Layer 9 of a small transformer language model trained on English Wikipedia (16 layers, counted from 0, width 128).
A neuron adds its activation times its output weights to the MLP's output. To switch it off is to set its activation to zero at one token and run the rest of the model.

Output weights of the MLP neurons that the questions are about. A number n stands for n times 0.0093.
n22: -9 -2 15 -9 -18 16 -5 -2 -1 1 -1 -5 0 9 -12 8 -24 5 0 4 -10 -4 -3 -11 -13 -27 -15 -1 -8 8 9 -13 8 -6 12 -19 -1 3 6 13 8 16 8 2 12 13 -3 -2 -11 -16 1 13 -5 12 10 -23 -7 19 0 -12 -5 -10 6 7 -11 -5 8 14 25 -3 0 7 0 -16 3 8 1 11 7 -3 -4 -10 -13 0 6 -6 18 22 -2 11 -2 -15 17 12 0 -4 -9 1 5 0 20 -1 5 7 8 -2 11 -4 5 2 -12 11 14 -7 -12 -8 10 -24 -9 -4 18 -7 -2 1 -11 -1 -8 15
n88: -5 20 -6 6 17 -2 -5 -6 -14 10 0 -23 -1 8 -10 -15 16 2 23 -3 -11 -9 14 -22 -4 -2 31 27 7 2 27 1 0 -14 -6 -14 9 -7 -13 -35 22 17 14 0 -4 -23 18 2 3 -16 -38 11 9 14 -3 -9 -28 -6 3 -1 -3 3 -6 -7 7 -1 0 -5 -20 2 2 0 4 15 13 10 16 11 -2 -3 1 4 4 -16 -9 -8 32 -1 14 -21 -9 -5 -11 0 5 -20 8 7 12 -16 17 -10 -24 -13 6 12 -24 12 -10 -20 -6 -9 7 0 -11 2 -2 5 -1 14 13 -5 9 22 -19 -20 6 4
n116: 1 5 10 1 14 2 -7 3 23 3 -2 -6 15 12 -10 -6 -33 12 0 11 11 -19 13 -13 -2 10 13 -16 -1 -2 -16 -6 3 9 2 1 23 -22 -2 15 1 13 7 7 -3 -11 4 -4 -1 8 -5 -15 11 11 -2 0 -10 1 13 -1 14 -18 -24 10 -14 -10 17 18 9 -22 -13 2 -11 1 -15 2 15 5 -8 -24 -4 0 -12 14 7 3 10 9 -17 16 4 3 3 10 10 17 12 -5 -10 0 22 -2 -9 1 -19 9 3 23 -24 -17 -14 32 -10 -17 2 -5 -3 -10 -3 -10 -2 4 18 -6 7 0 27 -18
n136: -4 4 -5 -18 -1 14 -3 0 -11 -13 4 2 21 4 1 -5 -6 5 16 1 -17 9 5 -1 6 -14 -22 -2 -18 -17 16 -27 -14 10 -9 1 1 1 -15 -20 0 -12 13 -14 -13 1 19 -17 -4 -1 -5 4 -3 8 21 -28 18 17 -4 14 4 3 4 9 9 21 -5 -10 6 -17 3 4 -4 -5 -7 -9 11 -5 -14 15 11 0 -20 -3 8 16 9 -7 -2 -8 -2 -8 -5 -3 12 17 4 -7 2 1 -4 -8 5 -19 2 -18 -5 -9 10 -6 -3 -5 10 -11 6 -1 7 13 16 -3 5 -12 -13 16 30 -7 4 4
n138: 3 -3 -12 3 2 16 6 4 -13 15 4 11 0 -15 -4 1 5 5 -2 0 9 -3 0 10 1 -3 -17 -5 22 19 13 22 14 3 8 -3 -3 20 3 8 5 11 -15 -8 -5 -7 -1 -3 1 11 -9 1 -7 -7 -7 16 -25 5 2 1 7 37 5 1 10 6 7 18 -14 -21 -12 5 1 -12 -11 -8 20 0 -9 3 5 -15 -1 8 -18 -5 0 10 -5 12 2 -9 6 -11 5 -9 7 -12 1 14 3 10 -4 17 3 14 4 1 -6 15 -13 4 -11 -17 -14 -19 15 -3 3 -7 -10 -15 8 0 8 -20 -23 5
n157: -5 5 -7 3 -22 6 -17 -3 -9 2 19 17 -2 -17 16 -14 1 -3 6 -8 -6 2 4 -9 6 -5 -15 7 16 13 6 9 8 7 -4 -1 -6 2 2 -10 -1 -14 1 14 11 -14 1 9 -14 -7 -1 4 22 18 5 23 38 -13 5 -1 -9 20 -11 6 -4 -1 -10 0 -16 -9 2 -20 4 6 -18 -1 -7 -1 11 8 -16 11 4 -3 15 -7 1 2 -8 -30 -23 -1 3 -4 8 2 -1 -19 -14 14 3 11 -5 -14 -11 1 6 13 9 12 4 -3 24 10 -1 -7 6 32 -10 -20 -6 2 -7 -20 -1 4 -1 -9
n177: 29 0 12 -10 9 5 -17 1 19 -14 -13 15 14 -5 1 13 -10 -11 -31 10 12 0 2 21 18 -14 -95 20 13 12 -5 11 -6 20 -28 2 5 -12 9 -4 35 -24 9 7 8 11 -12 -5 -3 -9 7 -33 2 -16 8 28 -13 -6 -4 3 -8 8 11 -15 -3 -2 -14 -30 0 1 8 6 3 -12 8 8 -39 -13 1 9 -10 2 -5 14 11 7 14 15 3 58 -1 18 5 15 -8 11 -1 -15 15 16 -21 4 12 -29 6 -10 0 18 -5 -16 7 8 -19 24 10 6 12 7 8 -34 -38 -3 -19 -10 7 -3 4 -7
n217: 2 -5 4 -10 6 3 12 -5 2 11 5 -12 3 31 5 1 -3 6 23 -5 9 2 0 -4 1 -1 18 4 -16 -9 18 4 -8 6 -4 14 5 20 -4 -2 8 19 1 -6 -6 18 -1 -16 -3 -1 6 0 12 12 -6 1 17 -8 8 -8 14 17 9 0 -5 -16 -14 -1 -6 2 7 6 -3 8 -11 8 2 10 8 -15 20 4 -6 12 -13 -1 -12 -4 -3 7 12 3 22 -1 -4 5 -28 -2 5 3 7 -5 -2 -25 9 -16 -4 3 -10 11 -1 -3 1 -11 12 -9 17 10 -8 10 4 -13 28 -14 1 5 14 10
n238: 12 -6 15 -5 23 6 5 12 -7 -2 8 -10 -13 -25 -3 -9 2 -3 14 -9 5 6 6 12 -19 7 -4 -1 6 -2 7 10 -10 -7 16 -7 9 -13 -32 2 -19 -11 -6 -1 -12 -27 -22 -5 -3 1 -7 13 7 19 -15 24 6 -9 -3 -11 8 13 -10 7 -16 12 -11 3 15 -23 -4 12 -4 -5 23 10 -6 -15 14 -4 20 -3 10 -1 -3 4 -3 -12 -5 -1 15 2 11 -27 10 3 24 6 -22 12 1 -5 5 -2 11 2 -8 -27 8 -8 16 -2 -7 -4 -1 -10 -8 19 6 -5 1 -19 -7 3 6 2 -8 -4
n267: -2 2 0 -12 -11 -1 18 9 4 11 -1 -6 -6 8 -11 1 -33 1 4 0 -18 -5 -16 -6 20 -2 15 4 -10 3 -5 -13 1 8 -3 2 2 -1 13 1 8 25 0 -5 -4 -7 3 10 3 -17 15 3 1 3 2 -9 -13 11 2 3 -11 -1 -10 17 8 6 7 16 25 -5 -10 -18 8 3 9 -3 -9 -1 7 -14 -19 -12 -17 1 1 -10 5 7 5 28 -3 -6 15 -3 11 0 -6 11 0 -6 9 0 -17 7 -5 4 25 -5 -1 -12 -11 16 13 -6 -7 1 6 -19 -3 6 22 -7 -13 -2 -18 6 -8 9
n309: -15 -11 12 0 0 -10 -6 -13 3 -15 -10 10 -21 2 16 5 6 4 3 2 -1 15 26 -14 -3 8 -10 -4 -7 1 11 5 -7 6 -2 12 11 -8 -4 -9 6 -29 12 10 -4 14 -7 3 -11 6 9 13 -23 -15 -23 11 0 3 5 -4 -25 2 -9 -29 -13 0 0 -19 0 13 24 -9 7 12 -9 -3 -6 -8 4 -5 1 -10 19 4 -9 0 -5 7 -2 15 5 16 0 3 -8 -10 18 5 7 9 -4 -14 -4 3 6 25 -10 -19 5 16 -1 2 -3 -5 3 13 -2 -20 -9 -11 -10 -2 18 -2 -5 4 3 0

Each question names a token from some text and the token that comes next. It shows the activations a of the neurons there, in the order above. A number n stands for n times 0.066.

Then comes g, the gradient of the next token's log-probability with respect to the MLP's output, scaled to length 1. A neuron's effect is roughly proportional to its activation times (output weights . g). A number n stands for n times 0.004.

"'", then "\n"
a: -4 -14 0 -9 0 5 -3 3 3 22 1
g: -2 25 -22 36 2 -2 22 5 26 15 27 -19 -25 -19 29 -25 -1 1 -3 4 33 -15 -24 10 23 37 -1 25 -3 9 -42 39 3 -16 -11 5 27 -4 19 43 4 -7 -12 0 17 -26 5 7 16 -2 28 52 -7 29 9 -8 47 7 10 15 41 -1 21 -1 -38 -29 -27 -1 26 2 18 9 -14 7 15 40 11 -12 27 -2 -23 -25 13 24 -10 8 -30 53 3 10 12 -19 24 7 14 7 4 -33 -6 0 -22 -3 25 45 -23 21 -15 -2 11 -4 -5 -3 -17 4 -8 41 -26 -3 4 12 18 48 1 37 24 11 40 -63
Switching off which neuron hurts the next token most? n88

" Par", then "ram"
a: 3 4 1 5 -3 1 -2 2 -12 0 2
g: -20 -26 -14 -14 1 4 -14 0 9 -35 31 6 -12 -21 28 -23 -1 -16 -1 30 11 26 -2 13 45 -29 -6 22 2 -4 -34 -21 21 3 -3 27 -19 9 5 -23 -7 23 16 26 0 1 -22 21 36 44 -16 18 4 -14 6 14 -30 -26 -17 -25 -1 -11 -49 21 41 15 0 11 -23 18 -54 19 18 -14 -7 -24 6 -4 -11 7 -37 -29 22 47 14 18 -4 35 -8 -2 -24 -12 3 11 -14 25 27 -50 13 -2 -5 22 21 4 17 4 9 -9 -3 34 20 -2 -29 -9 -44 54 -40 -10 18 3 1 5 -49 -26 -17 34 0 -17
Which neuron, switched off, raises the next token's probability most? n88

"ph", then "ens"
a: 0 -2 3 0 6 -2 -6 4 1 -6 -2
g: -15 -19 -16 16 33 -36 8 19 -9 -3 19 2 -11 4 18 -31 35 -9 21 -27 7 -38 6 1 -20 -11 8 30 -36 40 25 -25 8 -1 -27 4 -17 20 53 -14 10 1 -22 -13 -43 17 8 10 36 -6 -7 -6 -9 -5 -6 -37 0 10 -37 7 23 -5 8 37 21 -9 -9 -1 22 19 -27 4 -15 -40 -10 0 -36 -4 46 7 28 35 -11 -8 -25 -25 47 -33 32 7 7 -10 16 3 23 6 14 19 21 7 -8 -10 28 -1 -7 -11 -19 -45 -15 -29 -49 -9 -17 -27 40 4 -27 2 -7 24 -7 -19 -16 -4 31 -44 -29 16
Which neuron, switched off, raises the next token's probability most? n116

" ", then " |"
a: -2 0 -2 1 -10 1 0 1 0 0 0
g: 39 16 -41 26 -21 -14 -34 -14 21 2 -19 -18 17 0 -30 -24 37 29 -35 -33 17 9 15 16 12 -21 19 28 -28 3 11 -12 23 -9 -2 1 48 -15 60 21 12 10 -11 11 12 -35 -13 -10 -50 16 -21 -17 15 -1 29 6 -1 -15 13 -20 -24 -32 0 -6 -43 -17 -14 -13 -30 9 40 -6 19 -28 -26 -20 4 8 30 13 23 3 17 -10 22 23 -42 46 39 6 9 -21 -8 -3 -3 -23 4 0 15 13 -7 -27 -20 26 -7 -2 10 17 -14 22 9 -13 -5 -23 23 -31 -49 -4 -18 -3 -3 6 -2 -29 -10 48 17 2
Switching off which neuron hurts the next token most? n138

"6", then "'"
a: 0 0 0 1 -14 -3 -12 -1 -1 -6 -2
g: 6 -18 19 7 0 -11 8 -57 -22 19 9 -14 2 8 -19 -21 -29 -21 10 -4 -31 12 -16 15 14 21 -18 -19 -6 -32 -11 -14 -13 9 -29 -1 -33 -47 -2 -20 9 18 7 29 -39 25 -39 2 15 -36 -26 -2 12 12 0 -11 5 -2 24 29 2 -2 6 28 4 31 34 20 34 44 1 0 81 1 -29 -40 7 22 19 -27 11 -8 3 -30 13 -47 9 32 -22 2 -4 10 -13 -22 14 -5 42 -15 -3 44 38 -10 -8 13 -1 -24 -31 26 -23 24 14 -23 -10 -3 0 -1 5 7 -25 15 -20 -5 16 -31 -17 -23 11 23
Which neuron, switched off, raises the next token's probability most? n267

"chester", then " ("
a: -1 0 0 -3 1 5 1 2 1 9 -7
g: -9 18 18 21 15 10 28 40 -29 3 -19 17 -32 -3 26 6 9 24 -35 12 31 -34 4 -16 -8 -48 6 6 19 -7 -17 -25 -24 -6 -1 -11 -19 -12 26 -8 -21 6 -29 -32 8 -4 0 -6 57 -18 -44 -4 7 -6 54 8 1 6 -6 -4 -8 -25 -1 13 -15 -21 46 -29 8 18 -17 -60 -1 34 39 -28 -17 29 14 -7 -23 -28 15 -29 21 12 -18 7 23 -6 -18 7 37 32 7 19 -36 -1 -24 -3 2 -7 -1 -18 -11 6 18 -33 -11 -38 -6 -26 4 49 -5 -33 -2 -25 -2 2 21 -25 -34 -16 -23 11 2 2
Switching off which neuron hurts the next token most? n267

"ch", then "t"
a: 24 -4 0 10 4 3 -4 0 -1 8 0
g: -25 16 10 6 42 -14 30 -59 -10 -11 -7 -39 -32 -48 -28 -2 9 -18 32 -2 8 9 -20 1 -32 22 -28 -21 -2 28 -14 -3 -13 5 -10 -15 -24 -3 -12 41 29 14 37 -5 -27 36 21 1 -50 26 2 -7 4 -12 13 -5 19 11 -3 2 21 -34 11 -27 36 -30 41 9 -11 -30 2 25 5 12 -5 17 4 55 -6 24 14 3 -15 -35 -3 -18 -8 30 -10 23 -25 -6 -5 37 20 29 -30 3 9 -49 -12 5 12 29 -35 -3 -16 -5 6 20 -44 -16 7 0 -3 5 -2 23 15 5 -23 1 -1 17 10 -19 28 -30
Which neuron, switched off, raises the next token's probability most? n267

" Ra", then "id"
a: 0 1 -7 0 0 -3 -2 -1 0 0 -13
g: 45 21 -18 17 22 -5 4 12 24 3 -19 48 4 -22 -7 16 5 -19 4 -2 -8 25 -22 -24 12 5 -26 3 4 18 6 12 -32 -41 -3 8 -4 -4 -14 6 -17 20 -4 9 2 -4 56 -23 31 40 -20 -20 8 10 -31 3 7 -21 -3 24 -43 26 29 6 -1 13 -33 4 -16 32 -28 12 -10 -43 -38 5 -1 -24 -1 24 -37 -2 0 33 -22 -1 -9 12 46 4 -21 5 -16 14 16 -19 10 50 2 6 -10 -35 -15 25 10 7 -4 4 -6 9 8 8 25 15 -40 -6 -1 0 5 41 25 2 -18 14 -1 95 -16 9
Switching off which neuron hurts the next token most? n116

";", then " +"
a: 6 1 2 -1 0 0 -3 0 3 1 0
g: 3 -7 13 7 -34 0 -10 -4 3 -8 -4 -23 25 -22 -27 -20 32 -27 20 -10 6 -11 43 -15 25 48 21 32 -5 19 -54 31 -24 -21 -25 0 31 9 -12 0 26 41 -33 23 11 -21 1 -8 1 4 -1 15 6 -28 -9 -11 27 -49 2 16 31 26 -29 -21 18 -39 3 3 7 1 7 -18 -23 -28 -12 -19 -19 -3 -38 16 1 -14 -18 9 -27 -23 -32 11 30 -16 19 -28 -11 -22 0 24 55 1 5 -18 -34 -7 10 6 19 -19 1 -7 -21 -1 70 8 23 4 21 -37 -28 -18 -24 -2 12 2 2 2 1 -5 47 7
Which neuron, switched off, raises the next token's probability most? n22